Layer 8 of a small transformer language model trained on English Wikipedia (12 layers, counted from 0, width 96).
A neuron's activation on a vector x is GELU(weights . x + bias), where the dot is the dot product.

Input weights of the MLP neurons that the questions are about. A number n stands for (n - 500) times 0.0029.
n0 (bias -0.052): 511 358 144 616 404 805 612 522 575 428 606 489 405 585 351 526 504 594 518 462 570 357 748 569 425 386 512 574 647 523 453 399 672 557 629 461 359 384 565 558 591 268 518 416 358 417 474 482 519 352 290 526 407 574 594 661 476 280 759 431 568 370 423 718 431 400 378 399 217 671 565 534 554 530 359 740 595 277 441 519 474 481 743 392 500 416 529 695 625 511 594 436 390 662 515 530
n2 (bias -0.046): 529 524 257 377 269 432 345 442 695 393 732 608 693 360 267 470 491 692 355 292 220 620 474 166 525 488 438 534 474 625 424 640 581 777 564 421 617 679 509 688 381 410 760 456 446 436 517 759 339 650 712 635 548 417 534 225 656 396 508 405 722 451 612 404 340 310 651 344 530 249 294 630 496 581 547 771 625 562 554 377 616 629 457 754 386 374 496 491 403 370 571 547 448 504 542 646
n17 (bias -0.073): 313 557 683 492 517 460 521 250 350 491 463 487 162 505 855 500 124 553 270 554 441 340 469 414 649 478 211 483 363 639 749 586 281 332 438 441 388 382 827 477 607 569 419 508 487 571 616 387 486 433 562 333 591 514 724 430 727 500 500 518 584 746 413 704 513 286 415 417 402 342 647 770 712 735 616 747 635 444 348 535 680 718 603 399 609 486 572 569 284 231 518 509 274 473 547 504
n33 (bias -0.052): 504 382 516 405 930 525 433 380 475 545 366 687 377 411 332 533 377 735 422 211 428 693 784 548 590 380 445 520 508 537 749 728 712 469 475 436 625 322 509 322 643 538 304 534 245 434 574 488 538 425 488 712 598 441 619 508 418 344 562 823 293 468 480 617 508 469 350 333 368 615 359 630 597 455 350 295 629 400 577 381 392 260 679 443 565 466 492 692 714 362 500 525 656 534 396 396
n37 (bias -0.020): 453 670 430 569 174 489 478 247 605 526 717 797 569 585 371 369 560 719 543 316 283 441 451 434 496 551 582 671 711 542 594 601 367 683 439 554 370 411 206 287 573 514 500 514 431 307 477 570 389 515 594 750 597 473 466 414 602 562 673 446 504 543 776 629 348 457 626 463 368 416 432 362 446 602 580 609 508 401 618 429 635 485 489 564 601 531 407 539 508 492 163 496 454 396 588 318
n41 (bias -0.054): 526 593 518 601 468 500 487 415 642 574 442 574 251 301 357 582 633 615 318 135 453 379 725 500 400 746 972 337 326 626 313 585 526 480 296 386 388 321 303 623 389 779 736 350 487 431 311 405 453 745 468 227 557 609 313 637 539 375 615 528 468 592 725 347 451 631 463 609 339 456 635 790 594 505 356 610 281 375 757 746 438 528 546 486 559 570 724 519 457 831 548 564 478 364 455 213
n52 (bias -0.068): 618 429 398 467 417 566 433 575 692 396 379 636 571 678 228 534 431 600 584 457 441 429 515 638 496 414 360 557 350 282 705 694 441 442 426 615 746 591 714 338 444 546 534 346 448 624 492 425 429 605 446 515 472 297 312 446 573 740 519 461 349 493 541 613 667 401 555 344 458 455 663 453 308 322 586 558 465 515 466 248 496 531 589 798 500 343 471 627 424 367 620 274 708 925 541 566
n61 (bias -0.054): 355 396 419 550 551 483 604 580 358 600 523 228 245 429 523 569 240 487 394 394 464 673 595 542 496 677 347 564 703 513 518 313 393 669 321 286 504 469 435 460 659 492 328 488 379 452 561 670 381 622 444 573 665 607 565 500 618 567 509 465 635 716 314 657 371 562 482 277 175 701 622 526 275 517 70 444 583 626 538 496 634 483 688 173 393 465 496 603 949 381 414 453 598 859 559 509
n127 (bias -0.020): 470 517 522 328 484 699 551 595 560 443 553 468 537 422 372 272 478 472 717 436 510 482 339 595 491 558 347 323 651 506 362 306 575 585 519 481 353 736 429 519 533 546 552 447 518 411 639 611 281 554 437 331 571 705 328 531 447 727 377 426 522 527 666 497 649 368 621 537 509 442 370 554 510 582 443 447 522 448 550 337 509 341 637 581 484 487 431 562 654 526 549 465 402 645 423 519
n128 (bias -0.045): 358 302 522 685 577 611 386 677 696 489 395 684 246 458 575 504 326 504 416 723 439 648 674 514 448 302 542 208 678 414 705 572 422 620 496 546 647 557 429 420 364 435 532 459 335 463 526 257 610 701 592 383 523 615 680 629 519 439 452 523 560 578 540 340 450 623 496 540 381 511 347 579 500 463 669 548 387 701 387 184 676 507 545 423 258 462 620 473 450 477 562 515 507 644 547 552
n141 (bias -0.040): 508 504 438 589 517 323 561 594 643 538 469 692 411 647 541 283 466 424 611 479 569 245 395 573 366 533 264 471 677 564 482 388 492 459 110 353 457 656 518 561 354 659 912 555 451 568 420 413 582 699 236 408 565 830 634 655 535 574 500 594 382 512 607 496 524 492 474 333 395 565 462 693 444 496 466 689 359 557 665 487 459 360 568 680 517 251 343 683 439 748 132 450 504 664 402 157
n152 (bias -0.059): 364 568 262 434 390 396 434 862 595 574 342 570 671 807 814 530 319 530 386 601 664 492 599 504 483 202 473 440 690 500 221 460 615 659 596 425 697 655 482 385 787 635 467 452 425 522 448 589 178 465 302 423 433 219 573 659 518 454 500 306 708 595 496 487 367 459 535 530 530 675 687 360 535 375 570 797 482 337 606 389 379 326 774 453 491 465 455 701 348 605 217 341 447 434 424 491
n161 (bias -0.029): 670 566 433 314 675 483 589 257 239 352 694 568 369 613 523 667 466 779 436 616 574 533 335 676 433 533 360 633 260 825 840 543 782 317 304 391 599 465 410 496 423 586 480 449 525 330 598 827 435 670 458 370 635 365 542 492 513 508 567 526 487 557 413 401 585 392 466 316 229 459 415 448 509 500 355 475 483 598 492 538 402 474 398 790 458 453 681 365 369 303 628 849 328 560 393 628
n167 (bias -0.027): 522 550 636 570 519 377 522 414 515 438 576 831 474 488 710 485 415 739 384 704 563 571 696 440 592 747 508 557 558 387 127 567 438 508 249 540 531 389 352 401 418 631 615 525 496 485 631 297 433 639 584 237 425 397 531 351 303 511 500 571 245 460 466 564 308 672 605 591 454 522 477 406 727 431 329 527 403 705 553 553 343 477 473 653 580 637 628 174 691 531 556 554 456 382 451 415
n203 (bias -0.070): 563 432 286 520 423 443 449 424 643 619 487 869 631 530 316 484 570 656 287 667 610 528 369 615 480 297 504 548 484 686 436 462 640 460 459 104 533 651 675 921 583 447 698 534 587 409 533 640 441 525 333 500 416 441 679 406 423 552 296 500 459 304 532 516 618 481 367 326 775 445 479 612 358 512 363 557 479 313 287 622 556 331 215 602 686 579 348 741 564 384 487 484 430 358 632 434
n204 (bias -0.046): 393 583 263 422 546 560 347 458 470 470 617 444 318 575 247 419 483 491 318 548 438 412 659 400 359 421 571 580 706 622 531 566 512 244 409 412 648 641 390 747 608 745 933 380 683 513 478 454 737 634 461 589 642 385 389 300 482 659 414 649 595 747 466 479 607 561 744 377 565 392 366 587 561 293 361 479 165 321 428 257 558 366 743 470 203 706 525 642 415 491 339 513 492 627 634 643
n209 (bias -0.056): 246 492 744 423 343 504 435 521 613 538 720 628 614 639 527 229 559 475 309 688 647 603 370 630 650 344 587 251 718 347 425 483 388 400 563 530 551 452 568 703 281 492 476 406 594 652 517 158 393 496 471 683 652 565 341 437 531 492 466 449 521 681 595 488 427 508 602 512 395 496 262 500 517 614 585 324 590 398 607 379 284 386 928 621 317 466 713 713 487 265 553 408 170 436 529 517
n211 (bias -0.043): 433 367 350 516 504 484 851 512 508 521 556 683 385 580 738 410 537 352 620 550 530 769 549 169 361 460 474 678 401 488 466 644 520 415 496 394 659 475 804 585 556 598 576 462 341 645 281 629 391 405 697 386 653 216 860 471 371 672 434 433 422 500 741 484 397 496 592 516 595 440 450 215 366 698 525 553 437 292 569 394 412 529 301 643 313 663 575 560 317 421 406 426 348 693 500 438
n269 (bias -0.049): 598 440 473 605 440 739 641 533 602 668 404 490 543 353 398 362 466 633 455 351 574 257 585 451 632 510 461 497 439 462 621 370 399 338 455 595 355 472 405 654 710 531 596 522 526 641 599 614 236 689 527 527 300 409 541 503 400 321 480 434 647 484 340 460 592 416 673 716 343 464 500 424 556 616 362 398 441 692 523 456 626 627 493 666 621 250 594 408 380 507 589 497 368 570 517 473
n273 (bias -0.061): 614 500 471 402 575 513 341 517 670 611 447 733 574 333 318 521 602 188 343 292 390 450 457 562 525 359 310 445 504 616 527 539 346 297 556 465 712 570 541 618 471 390 599 528 257 641 235 446 674 586 313 521 465 619 441 627 576 438 283 587 380 667 887 425 357 816 487 500 607 508 560 777 496 573 392 428 638 541 730 682 153 311 547 513 374 526 719 324 297 366 615 602 544 395 699 581
n282 (bias -0.055): 634 667 627 413 556 610 308 419 624 420 377 630 613 403 621 522 708 663 275 423 582 408 406 467 477 165 676 578 372 397 516 434 550 512 199 473 542 807 370 652 343 517 702 447 496 355 534 352 577 599 455 493 508 399 519 650 520 375 477 650 599 391 415 404 737 629 362 406 564 664 466 369 465 432 500 402 615 485 366 372 518 443 336 474 515 604 771 445 539 412 654 813 554 473 441 489
n286 (bias -0.042): 523 420 457 628 391 350 496 561 484 291 286 373 363 358 302 520 378 326 467 408 484 512 221 332 449 757 569 438 480 396 656 577 526 206 559 338 540 561 656 500 382 420 759 518 492 421 302 253 295 575 590 410 549 289 504 398 327 669 700 544 342 670 554 600 724 702 600 488 476 394 703 680 608 457 647 641 756 580 457 484 446 445 460 496 465 673 421 748 614 536 520 418 556 597 630 706
n306 (bias -0.059): 605 448 652 239 584 366 687 401 553 390 644 603 461 567 256 512 309 463 611 512 759 476 528 571 532 551 285 420 622 558 593 471 372 500 328 542 500 588 491 876 516 459 350 470 480 418 227 576 380 480 460 617 282 349 528 548 581 456 642 550 402 477 639 524 418 361 467 307 272 331 574 616 715 406 401 779 442 575 692 649 181 332 336 682 363 347 581 748 643 549 449 803 488 587 551 447
n315 (bias -0.022): 676 533 413 459 403 606 659 562 518 348 374 754 606 307 413 584 458 542 277 504 256 497 496 363 482 462 375 584 662 557 356 373 126 473 507 587 626 565 598 598 422 581 709 398 633 507 539 365 475 319 588 546 657 522 630 293 389 538 355 576 493 480 586 649 582 473 500 489 525 394 382 342 561 486 396 528 496 534 608 486 328 667 696 532 416 406 567 584 650 604 312 634 517 446 686 411
n317 (bias -0.041): 410 406 504 398 353 677 651 527 606 457 463 667 640 253 500 298 508 370 392 548 443 511 480 557 465 343 671 558 751 524 332 298 418 402 741 480 592 343 572 548 777 580 504 416 151 769 437 488 789 500 570 492 322 354 625 539 512 534 524 468 547 504 396 700 269 481 297 535 362 565 357 692 260 453 488 739 476 694 454 469 492 468 488 356 574 480 493 711 529 639 259 555 519 645 600 421
n319 (bias -0.058): 295 542 395 327 407 525 500 556 910 389 526 604 627 860 777 484 471 689 450 420 352 644 377 623 508 508 504 451 492 546 457 546 410 660 653 344 558 357 557 652 627 704 361 389 206 364 636 597 458 430 566 370 403 352 394 357 358 432 496 839 525 535 488 585 488 586 367 313 644 595 533 676 479 516 292 586 688 416 230 476 356 277 421 492 784 362 586 262 411 563 560 504 422 601 592 463
n323 (bias -0.019): 510 497 454 469 393 486 601 881 421 711 360 500 500 563 733 647 500 435 442 301 407 631 392 346 655 514 834 550 406 581 349 664 317 531 587 556 349 481 531 649 528 473 468 567 423 547 460 472 304 394 543 428 705 489 565 478 458 391 460 434 587 614 366 351 180 603 610 410 362 528 511 456 445 413 335 489 496 500 614 457 461 522 496 540 425 452 659 706 624 471 639 702 356 208 560 522
n332 (bias -0.101): 292 549 407 484 343 578 527 540 480 894 658 546 682 542 465 488 537 414 620 533 361 640 496 623 642 532 466 218 476 533 359 483 535 743 558 332 595 546 535 277 520 647 575 660 338 360 422 276 391 669 549 285 555 403 524 313 380 476 296 692 648 817 544 624 358 352 425 504 340 393 426 388 675 684 554 647 309 468 315 622 385 504 582 301 379 621 324 547 598 562 674 345 477 818 584 434
n355 (bias -0.077): 410 583 373 381 508 599 664 471 380 504 245 782 632 187 505 483 521 418 557 330 315 337 551 703 398 629 549 812 363 530 585 597 247 681 354 531 804 373 486 509 488 476 571 548 359 388 569 534 483 668 509 296 460 222 547 394 397 583 756 570 612 533 659 290 652 459 187 360 539 740 340 509 373 268 470 581 717 803 651 611 566 491 552 645 381 483 435 699 655 396 558 432 269 583 471 384
n374 (bias -0.050): 516 414 504 220 364 241 710 472 278 423 500 520 574 446 808 404 334 545 412 500 517 650 447 367 572 591 387 336 318 578 534 350 693 697 549 629 652 629 444 408 473 548 280 474 477 264 284 607 467 537 290 536 471 784 516 568 402 437 682 550 589 616 599 460 344 446 779 311 626 637 381 504 558 321 738 786 652 622 615 206 382 614 512 585 524 368 500 441 466 438 749 597 492 529 417 573
n380 (bias -0.063): 146 339 632 418 480 317 555 472 464 476 593 422 433 425 543 552 354 565 397 603 479 302 520 535 496 682 454 664 561 640 466 608 481 742 815 370 706 467 674 483 422 485 650 342 304 680 757 225 388 573 492 399 454 412 508 544 521 686 289 819 557 554 591 576 352 469 537 295 333 308 340 388 653 524 475 722 578 362 608 504 685 414 475 298 657 517 709 286 622 393 601 524 561 434 456 328
n381 (bias -0.040): 485 357 504 481 520 376 286 694 659 416 542 589 581 434 555 650 452 739 699 484 574 675 297 408 381 670 508 222 500 399 658 218 686 539 492 750 686 328 628 639 546 511 392 285 319 332 312 391 902 580 298 543 582 545 674 520 496 535 440 512 408 401 636 363 492 387 544 508 568 581 568 427 610 636 520 349 670 446 445 374 376 332 384 508 713 350 656 475 545 399 633 496 489 341 391 364

Each question shows a token from some text and the vector x that enters the MLP there. A number n stands for (n - 500) times 0.012.

" and": 597 548 738 512 489 458 526 585 458 438 477 487 477 520 626 573 533 430 500 401 524 397 470 507 413 375 437 461 309 485 525 548 548 453 553 403 499 472 443 520 291 392 608 550 430 519 882 679 612 343 626 659 388 490 421 678 390 510 478 414 524 351 482 598 560 536 362 626 603 517 498 334 650 547 508 527 429 512 550 452 404 564 575 478 417 397 401 501 446 765 415 485 578 437 437 593
Which of these neurons fires most? n282

" through": 485 572 609 396 527 489 499 553 443 475 450 394 492 566 570 539 692 466 500 468 400 454 556 468 275 372 299 423 535 428 596 569 621 475 574 449 461 445 495 564 291 356 500 553 313 688 917 572 542 335 586 602 288 483 448 609 354 520 463 536 496 512 623 591 552 429 481 526 549 472 537 410 489 488 582 453 415 552 479 556 621 565 436 378 371 579 427 452 491 575 541 588 550 510 586 580
Which of these neurons fires most? n380

"acing": 568 493 564 497 583 515 491 527 459 424 554 546 504 574 637 500 512 420 530 537 381 467 696 513 397 549 432 412 473 518 558 548 488 426 535 533 378 427 550 569 404 219 626 627 507 642 868 590 486 406 727 759 447 478 480 609 451 382 500 535 541 411 481 349 454 370 312 583 493 463 566 294 408 564 504 470 411 416 647 533 562 393 463 463 500 477 405 439 405 645 444 413 413 564 499 687
Which of these neurons fires most? n269

",": 509 463 593 466 504 519 485 597 416 526 530 414 443 555 537 492 547 584 507 507 499 327 623 500 323 398 332 376 508 452 513 585 555 432 567 452 450 327 523 564 128 456 509 474 508 677 710 564 630 385 631 604 420 459 424 566 407 568 636 454 526 428 425 480 521 465 438 443 690 381 569 429 492 530 512 500 345 545 592 562 569 433 521 507 338 612 412 548 519 770 421 606 613 559 473 591
Which of these neurons fires most? n204

")": 607 585 666 595 603 371 534 504 451 566 613 310 443 607 559 490 604 513 366 591 366 611 471 391 424 512 266 408 550 301 566 453 513 563 543 502 501 437 474 510 371 407 428 500 514 590 655 695 618 412 470 569 372 649 371 689 381 423 551 505 500 415 420 379 472 387 494 472 521 486 573 515 407 536 496 484 398 494 705 624 390 436 429 552 384 453 352 652 716 677 464 511 484 565 460 587
Which of these neurons fires most? n306

" (": 531 536 623 446 417 493 385 412 423 525 472 381 415 525 657 393 630 501 469 573 432 585 415 500 341 449 445 470 250 379 701 597 587 518 539 467 435 493 517 575 364 476 687 597 562 513 724 615 554 437 447 651 338 626 408 532 480 659 533 480 618 415 342 418 437 485 464 547 664 425 542 381 531 347 468 461 416 536 525 551 555 566 608 465 348 478 394 439 579 787 425 453 545 518 556 636
The most active neuron and its activation: n204, at about 3.6

"ann": 454 550 529 426 479 428 418 434 392 413 462 384 493 591 676 497 545 541 459 451 384 481 585 553 434 701 549 673 491 421 432 504 453 336 508 435 432 451 562 436 455 305 347 608 497 579 700 586 706 470 718 597 476 573 470 575 323 560 387 447 517 468 418 483 503 548 495 590 743 418 479 375 412 492 448 508 426 555 790 536 549 339 482 565 526 394 360 564 449 721 656 369 577 484 490 513
Which of these neurons fires most? n167

"7": 535 582 706 655 480 379 515 569 387 530 516 486 430 612 607 555 707 590 417 511 341 529 485 495 324 610 439 359 462 526 431 487 610 478 523 543 494 427 634 513 260 340 494 515 521 616 758 489 522 491 509 589 332 623 389 607 442 608 419 473 437 455 400 409 517 344 509 383 493 543 602 378 509 467 452 443 434 448 544 517 471 485 376 562 514 417 471 551 566 710 408 361 701 602 432 647
The most active neuron and its activation: n141, at about 4.4

" m": 600 710 691 510 513 532 537 602 279 596 550 408 432 532 500 532 591 426 403 498 543 781 438 541 200 545 321 519 496 478 422 556 578 391 492 452 503 442 394 543 239 344 449 471 583 529 618 533 607 527 429 556 435 507 566 669 373 432 565 415 625 439 422 503 508 383 515 567 495 498 646 446 327 538 541 466 496 600 588 553 607 498 301 535 394 418 506 541 476 602 499 519 559 587 440 507
Which three neurons fire most, strongest first? n161, n61, n282

"ography": 631 622 502 569 487 630 530 573 409 401 434 404 491 432 649 450 469 453 498 514 382 494 618 522 208 541 568 389 598 379 592 531 544 464 567 527 423 393 459 637 223 419 514 557 414 638 639 612 482 444 679 698 349 461 502 616 366 606 375 412 559 561 469 452 564 306 548 616 603 439 563 443 557 485 428 425 338 517 581 585 561 548 472 417 379 368 524 532 578 630 487 432 548 468 470 587
The most active neuron and its activation: n269, at about 5.1

"Note": 554 640 612 442 480 460 518 471 491 367 494 291 492 473 712 494 597 591 554 629 425 590 471 538 406 406 421 403 443 394 613 617 473 474 491 514 494 421 473 523 381 254 320 624 362 602 559 632 545 475 492 669 386 532 362 590 543 576 591 452 595 562 570 412 293 419 378 463 675 491 568 509 546 496 389 395 304 420 618 538 552 428 440 469 602 426 422 514 482 664 478 586 727 567 671 490
Which three neurons fire most, strongest first? n306, n319, n374

".": 533 567 688 433 629 488 430 654 475 516 707 217 506 581 591 491 625 439 326 525 427 568 328 532 474 452 362 371 531 303 430 686 477 481 556 445 523 483 433 534 357 302 435 559 486 450 589 570 705 572 553 603 456 536 388 673 388 532 457 597 394 416 460 392 496 442 484 700 582 535 611 298 417 471 663 426 443 582 681 546 481 384 454 585 454 518 507 433 411 523 448 485 629 621 554 514
Which of these neurons fires most? n273

"31": 492 730 698 530 546 477 383 491 412 377 682 357 476 460 567 367 555 408 345 437 304 583 425 477 366 514 540 378 681 363 478 494 616 611 553 506 246 452 393 550 501 324 372 644 542 573 751 495 616 517 472 609 421 511 486 646 432 574 386 504 433 497 615 353 523 460 563 490 501 440 485 409 597 455 605 457 529 498 701 508 580 578 394 573 587 524 390 375 560 536 453 384 717 533 514 491
Which of these neurons fires most? n37

" an": 544 554 629 417 383 608 472 453 389 574 484 451 438 454 577 515 738 539 542 432 438 463 506 560 419 475 459 332 572 302 599 620 504 487 598 520 554 565 516 535 222 292 510 550 458 586 827 553 548 376 484 648 464 473 417 548 478 509 618 374 550 416 603 535 478 424 479 427 526 614 503 468 533 535 522 516 318 459 534 487 521 653 490 328 593 492 246 556 506 708 486 307 513 499 527 510
Which two neurons fire most, strongest first? n0, n37

"ors": 610 585 575 577 427 586 470 511 400 397 392 350 558 517 633 577 523 427 464 431 358 517 612 414 210 621 556 327 540 486 513 672 523 460 456 466 402 388 642 578 339 336 560 681 436 607 726 571 474 397 693 680 427 446 447 588 327 536 502 443 527 497 452 531 491 392 475 547 564 481 573 486 516 538 423 429 392 492 605 539 493 604 598 416 296 389 565 563 507 568 428 410 666 533 580 550
Which three neurons fire most, strongest first? n315, n286, n323

".\n\n": 518 501 754 369 572 369 385 539 543 419 538 532 462 609 727 484 585 469 491 561 461 603 503 557 288 395 460 476 288 487 629 596 494 461 558 500 529 453 493 613 334 344 409 499 574 560 391 549 545 382 542 609 393 451 221 461 474 566 577 502 562 450 287 533 447 340 435 527 581 487 557 490 514 629 426 510 414 446 478 590 553 614 416 488 419 463 506 558 439 703 541 618 630 536 642 609
Which of these neurons fires most? n306

" prec": 525 697 541 538 515 513 403 522 438 377 557 426 563 629 526 661 584 566 645 631 559 540 346 453 448 523 532 559 565 456 552 677 547 485 560 523 499 199 503 503 488 470 430 515 536 564 546 629 436 447 489 708 331 655 468 562 473 552 489 379 628 427 453 504 594 465 309 340 486 567 575 546 433 530 558 506 341 459 534 498 431 425 325 467 489 484 329 555 275 549 518 230 679 526 407 504
Which of these neurons fires most? n52

" dis": 482 737 493 363 495 589 479 525 450 513 542 429 565 465 539 602 638 476 549 596 468 591 492 468 367 554 491 551 335 415 695 710 617 458 544 384 579 411 398 541 410 363 541 431 418 582 529 658 442 334 634 698 309 607 464 610 493 482 572 407 614 455 576 491 573 432 323 465 558 484 568 454 510 307 320 415 384 472 643 533 655 553 454 516 457 407 399 630 349 479 378 453 514 533 552 466
Which of these neurons fires most? n355

" is": 468 474 649 494 425 568 515 571 385 496 537 416 395 461 661 415 570 539 444 449 523 493 586 450 332 491 539 311 469 386 612 519 571 482 460 436 443 330 486 617 230 419 468 516 446 681 678 590 574 527 577 652 473 610 424 647 365 437 619 408 535 345 564 420 494 512 325 614 533 374 607 470 487 633 520 423 391 391 588 583 658 651 565 444 369 515 444 432 582 701 454 522 602 508 541 487
Which of these neurons fires most? n41

"5": 585 574 634 542 602 537 484 492 437 395 653 343 417 547 570 513 577 558 373 470 334 627 320 584 321 574 430 322 579 394 446 508 532 388 552 570 394 392 418 547 408 352 490 436 585 505 857 563 525 326 524 593 412 690 478 584 387 602 449 584 356 468 617 433 580 374 543 520 482 450 686 411 413 483 607 459 577 455 654 536 498 492 453 539 537 534 359 498 578 613 519 315 646 433 466 490
Which of these neurons fires most? n127

" ": 467 686 645 542 568 480 317 423 334 525 628 488 546 558 633 587 673 551 299 449 286 555 402 498 339 422 407 391 564 368 612 581 546 478 500 472 545 617 391 521 289 357 505 606 511 521 639 603 630 542 583 599 283 563 438 509 353 491 544 454 500 500 475 380 403 487 421 473 590 428 592 311 531 564 487 486 454 452 559 655 478 585 490 459 559 605 387 465 513 612 425 513 652 631 565 534
Which two neurons fire most, strongest first? n282, n37

" Mean": 545 673 521 479 405 390 317 521 470 521 529 511 516 480 617 649 600 401 494 555 440 672 504 441 445 545 403 397 628 402 489 566 662 544 513 477 487 271 525 391 502 285 450 597 375 598 515 620 496 585 619 532 271 550 418 628 473 497 541 402 611 563 475 505 560 436 424 522 482 528 505 373 327 538 530 405 273 363 463 716 525 473 534 447 532 548 500 450 534 782 531 461 694 507 439 554
Which two neurons fire most, strongest first? n332, n152

"10": 439 736 690 555 520 447 463 559 341 388 659 389 578 587 578 538 674 454 356 540 341 602 276 520 390 481 568 367 570 288 511 549 594 557 611 488 333 500 492 624 390 304 457 579 482 570 813 426 565 479 500 578 508 513 435 614 386 589 353 508 401 550 574 351 530 418 440 413 584 522 532 398 624 427 540 395 520 441 584 572 508 468 437 542 578 565 490 442 499 535 325 366 662 513 537 502
Which two neurons fire most, strongest first? n209, n380

"0": 503 665 741 551 568 522 490 478 365 455 630 570 391 601 644 545 590 482 417 508 350 602 488 456 310 587 374 399 573 330 470 551 567 456 471 536 310 367 466 561 363 300 548 456 515 580 767 517 449 463 531 699 286 596 486 513 464 588 468 560 472 491 541 367 516 352 455 565 540 431 628 338 588 552 548 496 438 413 581 533 501 475 306 475 495 509 475 523 569 682 367 416 639 571 554 575
Which three neurons fire most, strongest first? n167, n37, n306

" Fran": 530 756 638 421 466 477 568 552 475 508 453 544 522 592 635 636 538 441 531 361 401 590 572 523 380 575 450 477 340 372 627 461 407 341 502 429 545 533 483 544 326 406 421 581 582 591 679 725 419 201 690 595 402 588 356 607 399 622 443 345 509 423 498 397 498 487 415 428 753 518 505 405 584 443 443 414 344 505 580 484 536 407 514 451 481 548 450 502 438 642 607 468 583 509 547 543
Which of these neurons fires most? n323

"eline": 563 534 458 453 491 620 403 573 515 395 465 472 550 403 714 546 508 485 511 530 312 546 582 546 425 747 430 578 421 441 419 563 412 479 566 477 426 448 577 525 335 352 475 588 493 512 798 612 440 536 614 598 382 660 259 492 360 476 461 468 490 454 519 377 523 340 482 527 610 488 502 370 496 492 443 482 385 557 687 685 441 449 530 460 458 380 544 586 418 794 485 504 464 542 466 575
Which of these neurons fires most? n355

" he": 509 580 672 490 412 524 397 550 449 491 438 555 427 447 545 603 488 520 473 481 427 534 550 568 343 635 335 391 453 517 498 649 486 438 460 482 551 458 621 489 299 328 504 339 451 692 668 658 612 407 511 533 385 630 472 548 368 538 568 398 541 374 480 627 402 473 408 459 479 411 461 438 581 586 513 498 341 567 578 569 517 561 463 633 381 469 339 538 462 850 362 439 634 610 598 576
Which of these neurons fires most? n141

"b": 550 451 575 384 572 512 383 562 355 597 439 422 507 421 544 526 544 381 378 579 509 482 510 673 346 762 485 506 348 577 449 490 525 391 448 448 415 481 571 489 332 336 569 759 546 560 625 612 623 332 656 685 489 496 551 581 425 524 490 517 502 361 379 460 478 567 336 610 661 474 641 440 534 502 489 533 483 435 663 497 521 470 473 425 407 445 330 611 422 575 391 365 495 532 609 588
The most active neuron and its activation: n286, at about 2.6

"6": 652 609 675 691 508 413 471 578 413 476 580 327 395 546 656 612 646 570 416 601 316 528 452 494 338 579 357 311 550 431 399 440 589 434 518 563 473 491 604 518 397 391 507 589 554 524 777 491 585 379 576 487 443 565 397 571 482 541 354 541 400 410 453 413 553 361 528 426 432 511 691 456 409 443 525 388 510 481 707 523 428 533 391 592 480 434 421 519 547 645 458 280 708 558 439 593
Which three neurons fire most, strongest first? n141, n52, n381

"ably": 624 549 586 453 458 474 451 470 438 484 431 424 428 555 492 558 477 468 528 475 397 435 688 512 269 523 422 369 582 400 487 517 554 414 566 477 437 360 472 591 324 390 500 558 393 685 741 666 510 372 611 641 362 505 379 671 496 537 506 451 573 417 489 536 509 370 404 534 470 437 642 409 435 596 586 450 451 644 619 590 590 427 424 543 269 509 411 423 559 756 533 579 696 591 508 515
Which of these neurons fires most? n306

" R": 511 618 616 470 536 379 587 494 318 518 525 570 478 526 658 548 641 623 363 472 398 762 463 577 369 645 477 418 423 438 512 486 534 428 441 423 334 446 403 476 305 471 405 735 483 572 601 661 622 407 592 600 386 540 412 547 302 673 571 306 543 439 519 543 450 539 598 587 572 409 448 307 473 551 532 459 367 456 701 552 589 623 514 465 497 542 405 469 492 544 483 420 582 409 448 479
Which of these neurons fires most? n167

" T": 624 609 763 464 552 484 551 527 293 595 402 449 594 482 665 564 523 487 317 448 463 742 406 534 321 653 348 497 393 464 451 480 641 485 547 538 363 462 519 493 410 371 471 748 513 580 528 649 521 385 644 675 493 599 382 604 314 542 342 487 510 359 473 458 503 525 475 533 532 334 524 427 561 486 470 543 496 568 591 540 509 572 532 522 364 454 401 512 365 589 323 517 509 427 477 569
Which of these neurons fires most? n374

" far": 577 716 584 419 422 578 483 408 536 564 473 569 466 467 712 639 531 475 368 392 439 511 550 529 347 531 385 416 552 302 427 495 576 393 566 378 500 338 666 455 356 273 482 511 564 646 749 545 636 531 457 581 354 587 499 630 435 447 536 462 475 427 542 590 458 423 378 545 606 523 471 421 421 394 453 480 376 502 478 663 590 456 494 423 420 490 445 506 504 777 587 637 602 600 413 550
Which three neurons fire most, strongest first? n317, n0, n282

" poss": 655 701 510 387 376 561 414 413 441 446 425 478 566 600 566 526 583 449 535 451 352 448 602 478 356 479 421 414 525 304 606 693 558 379 693 469 620 481 562 483 325 392 467 537 591 541 596 714 564 466 587 644 437 631 555 501 532 390 499 431 582 448 506 501 433 478 399 239 504 545 669 491 398 332 482 475 481 534 570 637 517 567 478 604 459 413 329 529 442 646 531 366 570 557 352 566
Which three neurons fire most, strongest first? n52, n2, n355

" British": 525 737 572 478 644 593 573 557 500 446 530 503 449 367 666 610 518 531 429 485 288 446 541 597 408 500 361 383 398 452 573 502 598 396 596 511 427 503 524 440 320 402 509 531 465 631 802 628 572 337 569 571 441 536 333 569 410 632 489 323 455 446 562 408 529 378 521 630 657 535 506 381 445 479 512 398 377 488 467 502 486 489 486 421 425 548 365 574 389 805 601 609 524 375 508 551
Which two neurons fire most, strongest first? n127, n315

"er": 626 595 489 502 588 554 506 516 491 432 421 498 510 509 559 673 621 573 483 485 399 526 620 477 320 616 436 320 445 505 590 610 478 396 538 448 456 462 552 627 244 299 545 654 455 594 659 713 350 305 729 554 354 506 350 564 323 490 370 475 434 443 483 559 506 401 496 676 671 440 637 429 527 456 532 549 390 488 487 584 478 420 557 441 367 516 375 545 558 554 499 394 590 469 549 580
Which three neurons fire most, strongest first? n286, n315, n203

" were": 530 464 759 434 454 529 440 602 428 516 486 402 362 477 580 529 574 528 428 480 391 427 604 522 373 512 443 294 443 406 568 616 559 485 464 482 422 361 496 605 279 489 574 668 425 610 743 642 496 512 615 560 401 531 460 640 426 490 665 415 536 352 551 374 413 438 328 538 564 519 613 527 468 706 447 469 317 464 597 569 499 586 477 466 438 479 400 475 474 769 506 459 662 506 503 539
Which of these neurons fires most? n41

"ever": 540 620 594 436 320 399 456 557 428 511 466 549 446 385 632 582 528 381 432 417 433 634 442 589 464 680 443 617 393 502 487 473 413 377 460 578 431 408 448 471 488 348 516 585 564 511 804 517 545 467 636 569 503 599 409 583 439 515 392 505 526 490 487 469 574 379 352 555 744 488 452 359 628 513 333 500 328 581 667 617 540 298 468 549 430 485 465 622 466 776 470 394 536 506 515 567
Which of these neurons fires most? n355